Layer 11 of a small transformer language model trained on English Wikipedia (23 layers, counted from 0, width 64).
In attention head 1, each number of a token's query or key is one row of weights dot the token's vector x plus its bias. A token spreads its attention over itself and the tokens before it by the softmax of 0.177 times query dot key.
The model reads these tokens: ", " "and " "founded " "the " "liter" "ary " "rev" "ue" ", " "A" "vent" "ure" "." "^{" ":" "5" "27" "}" "\n\n" "A" "vent" "ure " "n" "°" " " "1" ", " "nov" " " "192" "1" "\n\n"

Query weights of the head. A number n stands for (n - 500) times 0.0012.
q0 (bias -0.324): 641 361 732 619 482 557 577 365 617 497 451 448 487 761 508 542 333 444 389 439 564 560 463 499 772 569 388 395 486 471 450 411 511 412 517 448 589 462 468 247 539 587 410 480 419 426 514 666 522 667 473 599 551 523 511 477 417 633 441 672 639 389 518 516
q1 (bias -0.302): 569 525 578 664 470 509 533 361 656 392 473 482 423 707 408 443 460 479 425 535 600 704 453 579 688 527 500 545 480 460 412 442 460 485 535 504 563 549 523 256 450 584 564 512 230 515 529 700 471 679 508 557 521 686 540 466 481 545 459 383 672 385 555 591
q2 (bias -0.346): 509 315 754 404 459 547 640 471 679 576 450 532 507 785 527 577 355 403 500 458 610 527 416 575 645 631 327 415 530 490 397 429 405 318 394 611 659 504 451 243 516 500 402 486 364 474 422 658 500 662 515 629 584 548 660 397 401 713 347 781 605 375 551 568
q3 (bias -0.038): 255 645 336 285 583 472 457 634 461 691 478 469 602 455 449 679 623 347 449 506 588 587 480 486 487 506 628 511 540 601 690 207 501 444 338 524 539 401 513 577 505 610 255 578 565 491 489 456 670 411 509 448 467 652 557 668 524 346 581 401 481 436 432 624
q4 (bias 0.030): 309 419 540 455 264 614 255 598 748 570 406 405 459 559 626 612 408 416 674 389 585 377 563 486 638 510 586 410 390 572 489 737 472 408 527 590 399 530 759 523 556 523 683 422 553 507 419 408 489 371 524 329 546 265 393 726 369 488 492 571 447 543 634 454
q5 (bias 0.016): 381 591 432 612 528 557 350 508 563 668 510 474 579 523 573 482 503 421 569 527 635 445 483 377 475 545 633 484 557 740 428 468 520 652 686 320 456 493 618 462 389 592 492 434 680 489 282 524 666 283 428 192 441 534 421 672 337 392 560 326 486 543 492 593
q6 (bias 0.069): 616 530 437 73 262 570 455 307 668 518 308 410 447 522 539 654 421 479 513 583 565 494 586 563 662 653 447 288 399 467 448 573 440 272 464 553 569 808 544 554 487 392 676 446 468 557 453 428 552 620 512 368 353 359 634 320 394 562 530 733 598 382 471 428
q7 (bias 0.299): 466 430 391 573 533 526 423 397 414 530 571 537 473 377 414 617 513 620 495 599 409 456 493 448 484 467 498 608 491 572 468 579 571 602 463 463 458 527 527 746 419 481 487 513 684 521 494 473 464 467 619 412 486 262 502 447 452 358 594 436 404 532 468 535
q8 (bias -0.049): 547 466 390 935 740 421 489 708 317 665 440 514 635 624 385 145 771 511 460 315 442 548 431 654 356 354 637 550 520 264 433 235 410 622 735 451 462 279 452 498 604 627 281 342 430 494 494 559 627 396 477 692 525 875 547 380 584 622 596 427 545 410 312 603
q9 (bias -0.018): 377 486 439 319 597 533 520 507 629 426 391 701 519 372 628 478 574 612 539 620 434 515 727 288 426 580 359 529 673 559 603 439 676 570 481 561 610 380 621 486 590 448 266 611 697 522 458 438 481 405 568 343 603 198 325 674 510 305 478 454 466 693 604 410
q10 (bias -0.114): 429 445 529 772 656 594 621 570 407 517 306 371 577 522 447 501 551 378 474 490 514 716 421 443 578 525 342 681 429 531 439 311 498 755 722 171 510 483 611 420 347 413 567 593 449 501 430 505 672 397 505 537 613 694 500 730 492 464 460 244 485 266 513 415
q11 (bias 0.092): 724 349 583 488 437 412 499 337 496 497 316 585 355 554 538 406 667 418 623 438 492 426 565 671 473 397 511 453 611 293 362 644 309 371 551 382 417 591 497 516 469 628 653 413 541 486 476 477 372 616 643 563 413 505 454 112 375 602 582 469 585 450 574 508
q12 (bias 0.218): 307 429 488 410 456 501 616 371 514 363 601 548 463 407 486 564 362 542 658 432 394 303 518 393 369 639 470 436 404 575 526 660 595 272 364 876 446 554 593 654 513 581 646 552 548 445 424 275 567 471 582 589 441 104 596 446 385 553 549 644 458 589 506 262
q13 (bias -0.269): 622 568 590 657 467 624 674 524 669 461 644 557 642 787 450 528 479 522 418 481 454 421 436 370 490 451 405 608 526 491 570 295 615 526 448 206 457 434 480 237 565 618 229 515 583 444 584 762 616 432 449 639 575 746 396 471 574 544 436 419 478 374 499 577
q14 (bias 0.139): 481 422 506 496 586 503 329 460 518 512 362 547 376 405 373 713 590 503 534 480 444 506 510 511 511 618 573 424 392 516 541 556 545 346 370 610 429 586 483 589 500 324 702 539 643 346 355 524 714 310 567 504 578 244 560 673 383 418 599 601 398 633 518 531
q15 (bias 0.321): 467 593 428 562 602 448 481 584 306 485 423 573 516 357 468 469 624 541 519 541 382 367 490 444 291 425 602 436 423 404 537 567 439 564 468 352 363 541 507 710 549 492 647 454 570 492 533 329 553 488 555 498 433 535 448 432 534 478 646 302 472 531 324 500
q16 (bias -0.349): 556 580 827 599 597 654 492 416 607 627 539 607 444 800 349 371 599 447 343 529 716 546 428 579 605 453 638 512 664 536 483 285 604 443 406 283 540 333 638 255 492 541 441 512 301 443 457 704 408 601 567 627 595 706 410 382 485 737 439 544 694 460 605 496
q17 (bias -0.068): 400 387 526 729 539 360 657 726 423 584 304 549 560 483 397 487 517 458 505 274 433 590 468 423 622 345 438 493 403 474 436 459 466 561 689 410 465 529 378 471 611 396 432 545 409 462 604 628 565 382 453 672 582 507 502 562 533 635 455 538 559 514 402 617
q18 (bias 0.095): 604 300 714 464 441 650 414 658 446 423 592 421 518 538 393 443 466 587 471 372 524 235 458 583 596 387 576 510 681 449 508 502 504 476 434 533 569 627 389 599 555 482 487 367 559 520 481 624 368 369 537 465 645 192 475 380 488 508 531 747 534 599 394 599
q19 (bias 0.145): 515 471 470 418 498 391 477 539 578 461 558 579 455 485 455 755 360 589 536 358 353 440 410 450 606 673 370 427 408 510 503 691 457 209 361 752 382 555 334 574 478 475 507 598 616 356 704 481 406 827 550 665 437 137 617 464 392 462 535 667 339 497 494 530
q20 (bias 0.377): 442 517 269 422 462 369 427 507 374 472 336 476 563 268 537 682 450 461 671 426 420 393 593 377 427 556 433 468 405 468 512 676 369 432 496 773 470 723 570 801 560 477 601 400 632 515 444 306 564 367 423 393 288 307 515 502 513 371 610 445 328 577 427 605
q21 (bias -0.007): 532 552 448 519 459 414 240 501 504 531 557 516 547 364 464 737 520 470 491 491 511 449 499 643 565 520 458 614 608 517 416 417 481 468 542 575 610 550 422 498 343 715 333 595 555 527 562 604 485 501 515 355 431 205 533 635 368 170 525 398 481 478 511 644
q22 (bias -0.122): 408 474 679 722 599 633 253 320 553 455 394 398 483 564 546 822 406 492 521 342 377 805 550 459 554 551 393 443 450 541 478 483 438 489 598 619 497 495 586 467 504 700 543 625 509 453 483 610 795 533 522 632 518 307 511 562 280 359 515 383 517 206 633 386
q23 (bias 0.247): 427 428 566 414 361 354 514 388 437 478 412 622 342 287 562 781 292 447 671 478 392 587 512 402 544 543 365 644 331 648 469 892 428 394 293 741 349 704 475 726 361 313 659 539 577 446 561 438 482 555 422 586 365 234 619 524 380 228 449 488 165 461 617 547
q24 (bias -0.022): 444 651 375 292 406 526 600 695 529 594 836 528 596 493 511 517 555 650 521 597 488 179 365 544 375 495 476 502 559 634 451 296 641 664 365 511 524 421 561 554 460 534 314 423 364 491 467 373 396 406 417 370 492 583 561 473 592 565 468 499 431 634 455 587
q25 (bias 0.147): 426 462 716 459 468 435 746 659 539 444 387 519 424 537 510 476 390 533 516 374 340 277 429 509 678 518 432 541 500 485 429 793 386 395 549 633 314 611 422 471 502 532 472 489 605 394 694 526 365 768 488 567 373 346 510 266 463 555 465 562 428 537 602 353
q26 (bias 0.267): 393 444 523 681 471 417 410 569 403 513 568 424 402 344 535 507 534 656 479 471 458 585 537 457 369 393 506 561 394 706 378 607 556 659 403 616 409 466 343 736 421 398 655 476 569 507 531 424 334 436 583 532 402 304 474 567 364 375 561 554 386 554 465 397
q27 (bias -0.172): 445 541 496 611 572 651 553 534 488 498 687 479 704 719 496 459 525 629 452 366 528 304 403 471 545 387 583 514 554 405 532 157 519 556 351 521 669 529 499 412 658 651 316 407 349 456 568 582 553 402 495 534 595 534 401 440 580 703 516 476 689 461 420 568
q28 (bias 0.063): 418 334 654 228 633 595 412 412 641 291 375 466 380 386 498 641 418 470 586 463 455 695 620 457 441 617 437 243 308 426 556 679 610 520 479 797 531 502 524 529 639 232 628 539 438 378 525 467 679 503 531 650 552 166 582 728 455 448 578 687 481 604 588 432
q29 (bias 0.165): 410 379 649 319 660 486 367 405 585 258 366 409 417 536 451 562 349 480 464 438 368 615 521 359 568 658 451 443 388 639 561 868 449 527 515 727 415 530 588 564 510 467 608 549 582 365 688 470 543 687 506 545 433 222 490 421 507 382 492 352 506 505 718 463
q30 (bias 0.108): 534 424 772 418 343 616 585 416 663 354 629 564 469 416 504 993 95 591 581 491 324 342 364 326 630 679 363 422 349 761 509 702 741 281 294 825 396 748 379 560 484 429 617 496 583 366 592 561 524 564 408 613 422 58 613 566 355 389 499 777 187 529 533 470
q31 (bias -0.061): 643 525 552 380 604 762 400 268 529 546 559 366 556 662 624 757 303 484 473 391 422 684 437 542 594 594 427 410 529 447 484 431 532 297 532 538 535 568 489 492 564 401 471 549 641 528 436 566 793 608 405 614 456 352 659 411 341 450 512 655 429 250 441 408

Key weights of the head. A number n stands for (n - 500) times 0.0015.
k0 (bias -0.414): 587 459 508 561 596 766 452 483 521 323 473 53 582 484 479 537 436 608 188 506 370 546 481 481 583 520 469 430 363 523 468 601 534 444 469 528 549 598 512 471 394 458 464 392 439 664 603 524 483 494 426 500 603 438 557 513 544 456 537 570 437 353 497 496
k1 (bias -0.443): 538 465 505 555 567 764 437 450 444 326 519 96 536 460 438 504 500 659 174 522 371 583 470 511 522 496 550 474 365 492 565 567 515 509 478 522 603 587 502 447 322 409 512 416 439 632 572 418 528 411 515 565 674 428 584 474 605 448 575 482 541 367 483 526
k2 (bias -0.385): 542 514 478 595 618 708 464 474 450 408 411 132 605 569 439 533 454 664 190 530 365 522 434 479 679 571 430 422 322 545 483 500 539 493 459 629 570 561 450 413 385 503 408 426 450 634 545 591 577 513 465 562 616 381 593 524 498 401 615 587 460 311 437 462
k3 (bias -0.173): 447 523 543 381 546 508 463 372 534 446 440 461 401 452 495 477 600 737 234 625 528 489 454 576 588 452 545 468 511 636 522 288 557 573 398 388 419 529 479 627 493 474 484 558 499 416 561 604 417 321 484 476 524 351 461 592 405 500 607 636 590 590 485 366
k4 (bias 0.225): 488 413 546 597 512 509 502 525 590 607 599 691 419 558 620 538 526 295 686 497 591 515 540 495 328 576 575 478 354 483 537 622 521 479 394 347 346 490 687 338 666 559 439 555 473 285 417 540 622 373 464 344 505 482 543 555 583 464 451 448 466 594 436 387
k5 (bias -0.231): 537 478 598 419 492 630 445 557 510 528 408 217 466 532 445 511 545 570 269 529 535 466 419 539 357 599 729 494 523 618 465 651 696 469 477 404 391 527 641 545 452 493 510 468 515 425 293 379 433 348 508 391 566 496 476 601 543 506 622 538 505 435 444 463
k6 (bias 0.162): 484 419 317 454 510 360 502 558 503 604 570 611 380 373 533 487 557 313 726 458 559 421 607 597 490 512 480 462 511 486 584 586 452 459 460 560 431 295 532 623 546 490 547 490 374 454 553 456 629 372 414 450 672 453 552 626 477 443 470 560 450 574 521 718
k7 (bias 0.417): 473 496 517 430 422 296 493 582 466 606 495 864 432 438 595 548 478 405 896 534 628 482 577 556 488 456 491 472 653 490 560 463 461 543 590 487 454 447 532 584 554 482 507 538 530 377 385 475 524 566 465 510 356 590 463 559 386 500 490 475 379 668 510 544
k8 (bias -0.163): 560 572 599 658 531 571 533 386 410 481 375 175 597 766 428 403 504 676 256 555 411 524 435 538 590 450 502 576 393 365 306 475 382 469 423 447 500 619 411 664 366 593 581 326 487 621 484 748 416 665 497 564 494 602 403 456 488 590 541 518 703 448 386 591
k9 (bias 0.045): 433 553 633 337 609 551 719 664 556 475 392 650 559 562 464 532 522 477 280 537 559 462 337 464 482 550 433 519 682 516 740 463 566 464 528 463 416 466 568 256 688 436 369 505 645 412 421 335 411 550 527 408 491 443 459 543 534 506 461 503 341 507 593 347
k10 (bias -0.338): 519 536 465 369 543 749 388 503 576 303 536 131 536 394 370 525 542 649 303 562 420 498 477 464 468 587 522 438 398 665 366 682 609 497 466 471 438 669 664 617 414 502 595 386 511 553 475 433 542 421 496 555 483 610 448 490 520 446 580 547 534 400 474 543
k11 (bias 0.229): 527 460 478 524 536 305 625 565 442 635 510 623 427 657 462 524 508 379 633 454 447 580 478 573 507 548 460 563 628 298 531 477 420 466 594 525 539 432 578 268 408 514 575 484 454 508 345 675 603 615 523 582 495 624 534 475 401 532 375 356 482 446 369 695
k12 (bias 0.335): 421 546 549 541 474 308 537 495 525 634 523 959 472 531 600 600 566 283 896 445 588 346 519 455 501 461 543 537 591 526 539 467 427 519 488 512 421 454 488 423 622 480 559 546 473 316 438 575 555 546 445 464 399 506 540 561 395 536 428 457 443 576 490 503
k13 (bias -0.458): 577 568 593 456 558 792 478 434 559 410 403 85 601 479 437 538 541 689 128 529 361 528 403 453 483 497 549 450 379 453 464 570 648 442 509 584 594 563 575 498 384 457 444 467 470 727 550 505 379 532 507 447 603 516 516 459 497 357 564 527 487 407 530 406
k14 (bias 0.353): 545 531 561 572 432 261 475 563 506 577 520 788 435 440 506 488 489 335 873 567 548 350 532 596 511 479 553 477 604 560 522 476 498 475 546 421 313 377 516 492 608 521 465 526 398 267 502 596 541 469 494 553 391 552 456 536 405 536 482 558 420 603 503 369
k15 (bias 0.479): 532 498 511 450 419 243 561 518 540 658 489 854 421 493 500 496 532 352 807 503 566 479 596 522 525 431 502 562 645 442 496 496 413 549 550 526 467 387 522 539 571 510 558 586 452 393 455 531 566 520 487 524 334 603 419 493 376 606 333 503 545 636 492 600
k16 (bias -0.383): 528 526 571 517 664 798 442 459 472 401 454 66 502 498 458 508 473 663 108 560 373 555 454 440 489 559 539 497 417 439 554 470 555 474 430 516 640 594 503 543 357 426 464 456 509 613 569 535 436 488 580 572 661 447 539 514 586 426 523 507 487 309 446 481
k17 (bias 0.154): 581 528 393 601 522 534 533 471 508 386 491 467 630 705 491 355 446 567 358 550 511 495 518 579 465 404 433 504 454 576 341 577 523 515 554 506 331 602 572 389 468 673 494 427 327 515 563 468 494 616 500 572 277 603 483 430 473 588 440 574 587 492 446 497
k18 (bias 0.096): 615 561 319 584 460 274 467 544 482 597 499 594 523 430 583 454 464 326 619 521 541 500 494 633 575 426 508 595 485 408 443 603 346 574 460 418 374 517 520 775 606 504 383 454 563 546 515 423 450 599 497 439 369 618 495 472 547 444 525 460 298 524 468 388
k19 (bias 0.450): 523 464 502 538 458 306 505 498 521 520 456 881 507 528 587 528 512 363 917 487 644 495 634 573 628 406 443 487 558 511 466 429 438 458 579 569 477 448 454 355 582 521 469 598 399 370 548 591 558 553 439 505 304 494 544 497 349 517 403 544 409 607 555 426
k20 (bias 0.398): 419 490 477 475 451 218 621 503 501 637 517 946 436 491 492 430 536 313 905 414 653 422 538 602 514 426 542 488 681 539 471 543 467 563 561 483 363 379 512 471 603 530 503 579 471 384 447 506 553 459 459 392 372 572 447 560 403 566 399 490 506 685 500 575
k21 (bias -0.089): 492 582 552 361 502 400 451 596 479 460 492 511 349 402 506 488 503 590 488 517 580 599 459 662 544 427 500 477 654 489 601 454 486 498 746 423 440 611 577 435 448 568 409 538 515 424 534 474 398 364 506 404 436 447 536 548 457 469 587 547 322 498 618 520
k22 (bias -0.310): 487 552 623 481 553 656 382 405 479 387 469 381 476 320 559 561 541 411 453 586 432 532 504 479 580 481 479 439 387 709 523 722 611 324 485 370 325 519 634 588 391 483 620 392 386 414 505 629 607 395 380 495 513 409 564 470 430 433 480 520 418 443 596 542
k23 (bias 0.352): 394 485 503 496 378 247 552 559 490 528 535 969 493 440 532 482 478 338 944 457 654 479 613 559 504 476 492 448 605 562 524 491 464 551 597 448 465 405 517 362 569 546 481 643 417 376 397 488 572 519 482 557 390 554 513 510 329 526 477 522 470 631 483 475
k24 (bias -0.158): 484 576 563 405 553 554 373 398 464 555 512 457 504 627 525 601 435 666 369 543 505 430 509 377 539 522 558 518 577 437 471 294 420 705 502 669 683 467 473 552 581 536 427 570 616 551 436 366 370 585 572 316 586 388 507 516 636 522 648 508 555 555 470 410
k25 (bias 0.382): 424 474 384 572 523 316 588 547 468 481 372 766 514 488 536 533 500 326 834 479 593 567 622 469 493 494 431 506 500 381 404 541 421 545 590 512 531 404 504 264 608 581 471 595 460 493 484 500 600 679 419 482 312 580 541 447 386 463 333 465 514 549 463 462
k26 (bias 0.451): 521 456 422 575 400 283 546 555 461 526 504 893 478 417 557 522 454 381 914 456 628 497 644 521 437 443 491 553 585 475 583 495 424 481 548 473 436 477 419 578 535 590 470 619 506 291 385 576 539 503 454 550 335 596 452 441 453 513 498 465 432 609 545 531
k27 (bias -0.372): 535 574 512 576 592 689 412 349 469 486 477 128 540 536 511 514 480 624 119 551 366 540 353 476 567 498 548 519 454 497 503 500 540 551 395 543 582 618 504 658 434 456 426 413 450 659 591 452 447 574 525 344 597 415 506 503 636 413 546 477 532 471 501 482
k28 (bias 0.396): 507 503 481 626 463 414 538 542 528 520 566 860 447 470 564 447 486 238 802 504 535 462 545 418 549 513 495 515 455 565 556 478 409 478 504 480 291 337 449 405 649 491 527 480 487 273 595 533 633 474 391 551 455 502 490 476 434 558 440 545 477 585 636 368
k29 (bias 0.372): 394 491 446 501 438 331 519 559 510 508 521 827 508 455 561 581 510 300 875 472 537 584 627 537 470 449 508 500 511 543 501 624 447 555 507 408 398 398 471 382 606 421 581 552 531 327 522 483 666 488 400 527 341 513 569 451 367 454 392 430 477 621 622 498
k30 (bias 0.405): 499 518 442 582 384 343 459 565 541 522 487 930 483 362 641 546 421 216 945 481 600 393 599 502 567 408 539 405 511 548 474 562 509 518 556 568 436 366 588 457 610 564 395 582 405 390 455 485 516 476 443 493 330 489 542 549 379 497 471 576 377 603 610 257
k31 (bias -0.257): 593 557 519 401 512 649 401 439 464 490 496 315 407 384 570 512 518 410 489 539 447 471 450 528 679 501 487 425 452 626 388 622 640 350 342 500 382 452 566 800 487 517 612 366 470 620 541 548 468 452 363 514 555 356 506 506 402 403 529 626 436 453 542 482

The vector x that enters this layer's attention at each token. A number n stands for (n - 500) times 0.014.
0 ", ": 539 493 528 492 506 681 450 459 480 504 447 45 481 479 498 500 541 581 338 443 463 502 479 495 515 551 519 474 468 515 486 479 480 451 439 519 551 490 544 676 426 486 527 475 519 609 527 503 509 487 502 467 568 491 507 506 544 441 533 470 519 491 553 552
1 "and ": 548 495 482 484 529 605 503 504 480 519 431 12 482 467 489 519 517 576 257 526 472 494 484 487 533 543 528 500 521 514 480 521 507 517 430 567 520 493 537 669 429 501 522 467 516 591 493 503 483 453 527 478 572 445 521 529 491 452 543 461 496 499 537 503
2 "founded ": 505 550 525 459 522 701 510 480 484 506 474 31 504 484 502 496 529 615 333 501 489 504 472 504 456 522 513 443 485 510 538 557 473 452 436 511 516 541 528 652 481 516 504 416 542 577 458 511 530 490 500 473 542 459 500 513 517 455 600 418 458 486 523 493
3 "the ": 507 499 481 492 543 628 471 474 511 461 505 44 484 479 474 510 518 619 326 513 449 519 493 495 472 556 499 512 474 507 486 518 453 491 401 576 549 554 526 681 455 493 539 483 511 589 480 495 536 470 533 541 578 442 523 503 473 467 532 460 498 474 479 513
4 "liter": 489 529 494 491 488 650 465 415 556 531 510 54 519 457 466 504 483 608 263 554 382 536 517 470 488 477 518 482 450 497 509 562 546 522 441 544 498 498 426 599 503 535 546 429 494 637 519 503 508 527 490 587 498 485 530 468 544 430 561 497 489 560 505 461
5 "ary ": 556 506 506 505 513 641 477 444 507 469 523 62 532 486 488 526 452 538 279 540 440 522 469 503 487 485 481 556 472 511 488 529 510 476 428 523 534 556 520 681 476 546 541 462 553 625 496 498 513 460 527 507 531 462 510 467 472 436 559 471 476 477 501 487
6 "rev": 534 550 462 486 511 628 485 511 542 474 479 17 521 450 528 535 470 540 285 521 427 488 521 465 513 507 539 508 413 534 518 539 535 582 412 574 482 557 515 570 490 527 552 478 457 518 568 533 431 511 485 494 577 470 490 498 515 488 622 425 469 466 487 470
7 "ue": 526 568 541 487 496 658 433 473 475 418 509 56 523 451 482 502 496 566 341 481 415 516 484 520 495 532 494 550 438 464 504 554 509 503 459 493 525 544 565 617 513 507 518 417 549 610 570 521 487 504 552 508 538 471 467 527 554 465 601 474 448 469 512 440
8 ", ": 539 526 502 502 523 620 461 454 475 495 461 78 480 470 503 518 521 570 302 497 464 546 486 490 492 488 535 498 493 500 489 547 503 501 430 499 529 550 544 700 470 506 558 482 532 624 492 484 501 472 512 456 535 436 477 543 488 444 540 449 509 467 523 507
9 "A": 482 490 532 504 522 589 504 498 485 482 478 66 502 466 436 524 516 609 310 586 420 513 492 486 483 552 489 512 487 473 527 546 462 482 452 518 518 519 501 659 454 502 526 400 490 560 601 508 504 493 530 494 526 464 514 562 492 436 557 495 484 429 523 505
10 "vent": 497 543 513 505 512 618 527 507 495 462 448 18 518 454 536 527 447 537 268 526 440 496 510 498 490 501 413 566 434 497 499 558 500 502 479 523 509 553 455 620 521 521 497 468 511 524 577 516 489 522 503 517 559 492 484 493 560 447 641 481 470 481 536 442
11 "ure": 496 482 525 506 506 679 489 499 494 401 479 46 545 426 470 514 451 548 326 491 444 538 476 508 478 503 454 521 497 480 513 561 494 490 475 481 493 546 495 638 516 521 525 454 516 585 567 496 471 540 498 514 532 495 477 540 537 463 663 466 500 456 513 483
12 ".": 546 510 535 494 518 628 443 522 518 527 474 132 461 446 498 482 515 512 285 490 377 512 460 475 505 490 515 544 487 507 493 565 508 484 474 465 510 573 529 667 455 465 548 410 496 664 573 486 509 497 473 510 571 455 475 512 539 502 581 434 523 473 498 479
13 "^{": 481 492 495 516 496 648 495 502 466 492 444 95 511 436 453 483 471 575 305 562 383 563 485 525 427 483 568 521 479 482 473 542 521 482 500 503 484 562 544 673 478 498 538 453 493 555 587 499 489 502 509 480 552 450 536 503 469 499 518 528 525 479 513 501
14 ":": 447 523 516 489 549 657 473 500 491 525 437 110 474 449 539 504 497 593 310 486 413 519 496 499 492 493 524 499 509 485 457 547 539 467 503 504 490 533 464 676 446 490 532 460 502 619 579 520 461 489 482 531 542 450 496 500 539 506 586 429 518 455 534 442
15 "5": 454 510 532 501 553 629 463 520 492 469 438 94 515 435 514 472 539 585 322 531 437 498 457 516 504 539 521 532 480 476 518 532 540 483 507 486 496 531 492 655 431 510 493 408 537 630 604 503 510 465 519 533 531 450 468 524 481 447 568 517 497 460 515 426
16 "27": 448 492 540 522 570 638 485 516 511 450 444 97 515 432 503 483 497 531 297 548 426 502 510 529 483 506 547 554 457 470 534 518 515 487 484 480 476 578 532 645 442 504 510 474 501 667 599 488 503 479 477 505 548 456 458 505 487 453 597 491 501 479 488 455
17 "}": 435 573 531 500 509 629 465 488 453 456 462 86 546 439 478 496 544 609 318 524 408 533 483 517 478 505 502 552 485 453 476 552 541 471 513 480 532 546 527 661 468 486 515 428 509 563 575 513 514 485 501 503 531 476 469 486 494 492 529 457 517 558 527 436
18 "\n\n": 515 462 507 488 517 613 486 465 508 513 473 96 467 482 498 477 533 589 315 510 481 509 481 495 477 551 506 494 479 487 503 559 491 483 441 502 504 477 523 727 474 496 567 462 510 555 522 498 501 520 486 481 538 489 463 461 523 496 534 456 533 486 522 489
19 "A": 499 488 543 516 522 591 511 490 486 461 493 100 499 469 434 520 504 600 315 595 419 494 493 491 493 550 490 499 481 471 529 551 466 473 453 531 504 521 500 676 465 505 530 398 484 529 603 513 504 498 526 507 512 466 513 547 471 450 544 520 482 426 530 487
20 "vent": 506 543 528 517 513 621 531 503 498 444 456 49 512 458 537 521 436 519 279 530 444 482 509 500 499 502 414 555 426 494 497 564 507 492 485 528 494 554 457 640 529 522 503 469 504 495 576 516 489 529 498 532 549 494 479 478 543 461 635 493 466 485 542 429
21 "ure ": 509 491 532 500 513 636 508 487 471 451 481 104 525 467 502 528 424 526 322 533 438 494 468 497 492 476 432 535 479 503 476 558 531 474 463 510 522 583 507 704 513 551 534 479 521 582 520 500 515 513 506 517 564 468 491 458 461 471 592 470 466 459 504 489
22 "n": 525 528 450 501 504 618 464 491 484 488 452 104 497 435 515 487 457 540 302 525 415 500 510 523 501 519 542 452 424 520 468 561 579 556 454 536 483 573 512 636 455 498 518 454 496 551 643 528 511 518 491 540 544 449 455 542 454 514 522 471 487 484 503 490
23 "°": 475 506 527 516 536 658 517 460 512 491 473 146 475 450 448 500 493 616 370 527 374 536 517 496 492 474 477 532 483 471 488 544 532 499 509 491 500 524 498 674 446 510 546 363 460 573 582 484 539 502 484 455 550 434 520 475 478 474 634 532 526 465 506 477
24 " ": 519 494 536 506 517 628 480 489 470 479 463 122 537 476 501 499 489 553 318 555 438 515 447 505 496 492 447 546 492 510 468 550 522 487 485 470 475 542 490 718 470 533 527 430 539 547 562 494 509 478 522 492 570 461 514 489 410 488 548 476 483 480 493 489
25 "1": 498 482 527 510 548 636 460 481 501 446 481 95 511 411 514 479 513 607 359 541 463 498 455 515 472 509 523 515 504 489 506 527 511 521 523 513 473 505 496 675 423 511 512 417 501 567 610 532 534 477 482 523 500 457 469 534 455 479 599 514 504 441 499 450
26 ", ": 525 513 511 512 535 609 474 474 460 496 424 136 496 461 507 511 509 554 307 512 491 536 498 492 485 484 529 477 490 497 487 551 504 527 464 506 507 537 543 739 433 518 544 478 512 591 508 510 511 477 492 468 530 438 483 532 462 455 530 444 505 462 511 497
27 "nov": 459 529 408 520 543 608 477 511 535 478 425 47 539 438 529 517 455 586 367 540 493 527 574 478 524 507 570 517 413 509 498 547 602 556 423 521 470 572 470 627 464 503 521 368 507 476 547 507 470 532 483 528 551 486 494 488 498 445 551 500 465 506 494 471
28 " ": 529 492 516 500 526 619 480 480 482 483 485 114 544 486 512 493 491 536 327 555 446 521 459 499 496 500 456 526 479 498 465 545 522 499 476 493 479 515 494 729 504 520 524 412 538 544 557 483 523 458 521 467 570 466 519 506 427 481 541 469 486 477 492 497
29 "192": 508 466 533 551 509 569 456 497 483 434 483 70 523 451 516 466 537 621 371 541 476 508 510 538 490 503 509 567 428 481 550 543 538 529 478 491 475 507 544 673 473 478 510 415 527 571 528 478 556 541 441 503 553 471 470 502 475 416 583 504 469 433 503 509
30 "1": 528 499 523 515 546 644 465 467 517 422 495 97 514 423 504 474 522 580 370 534 430 508 456 509 477 486 527 548 494 486 513 529 520 509 522 489 470 502 505 683 471 495 539 419 499 564 601 522 540 462 470 523 489 477 461 545 482 468 572 488 506 440 500 448
31 "\n\n": 527 459 510 494 521 594 488 459 515 505 472 122 463 483 500 482 533 564 338 509 477 510 488 495 479 539 504 497 472 485 503 566 487 491 447 499 497 484 519 745 488 496 573 454 501 538 517 501 511 522 474 487 526 495 463 463 520 500 523 457 529 482 523 479

Token 25 "1".
Which two tokens does it look at most, in order? 18 "\n\n", 24 " "

Token 21 "ure ".
Which token does it look at most? 18 "\n\n"

Token 17 "}".
Which two tokens does it look at most, in order? 17 "}", 8 ", "

Token 12 ".".
Which token does it look at most, and with what share of its attention? 8 ", ", with about 30%

Token 9 "A".
Which two tokens does it look at most, in order? 8 ", ", 9 "A"

Token 11 "ure".
Which token does it look at most? 8 ", "

Token 19 "A".
Which token does it look at most? 18 "\n\n"

Token 31 "\n\n".
Which token does it look at most, and with what share of its attention? 31 "\n\n", with about 70%

Token 8 ", ".
Which token does it look at most? 8 ", "

Token 26 ", ".
Which token does it look at most, and with what share of its attention? 26 ", ", with about 40%

Token 10 "vent".
Which token does it look at most? 8 ", "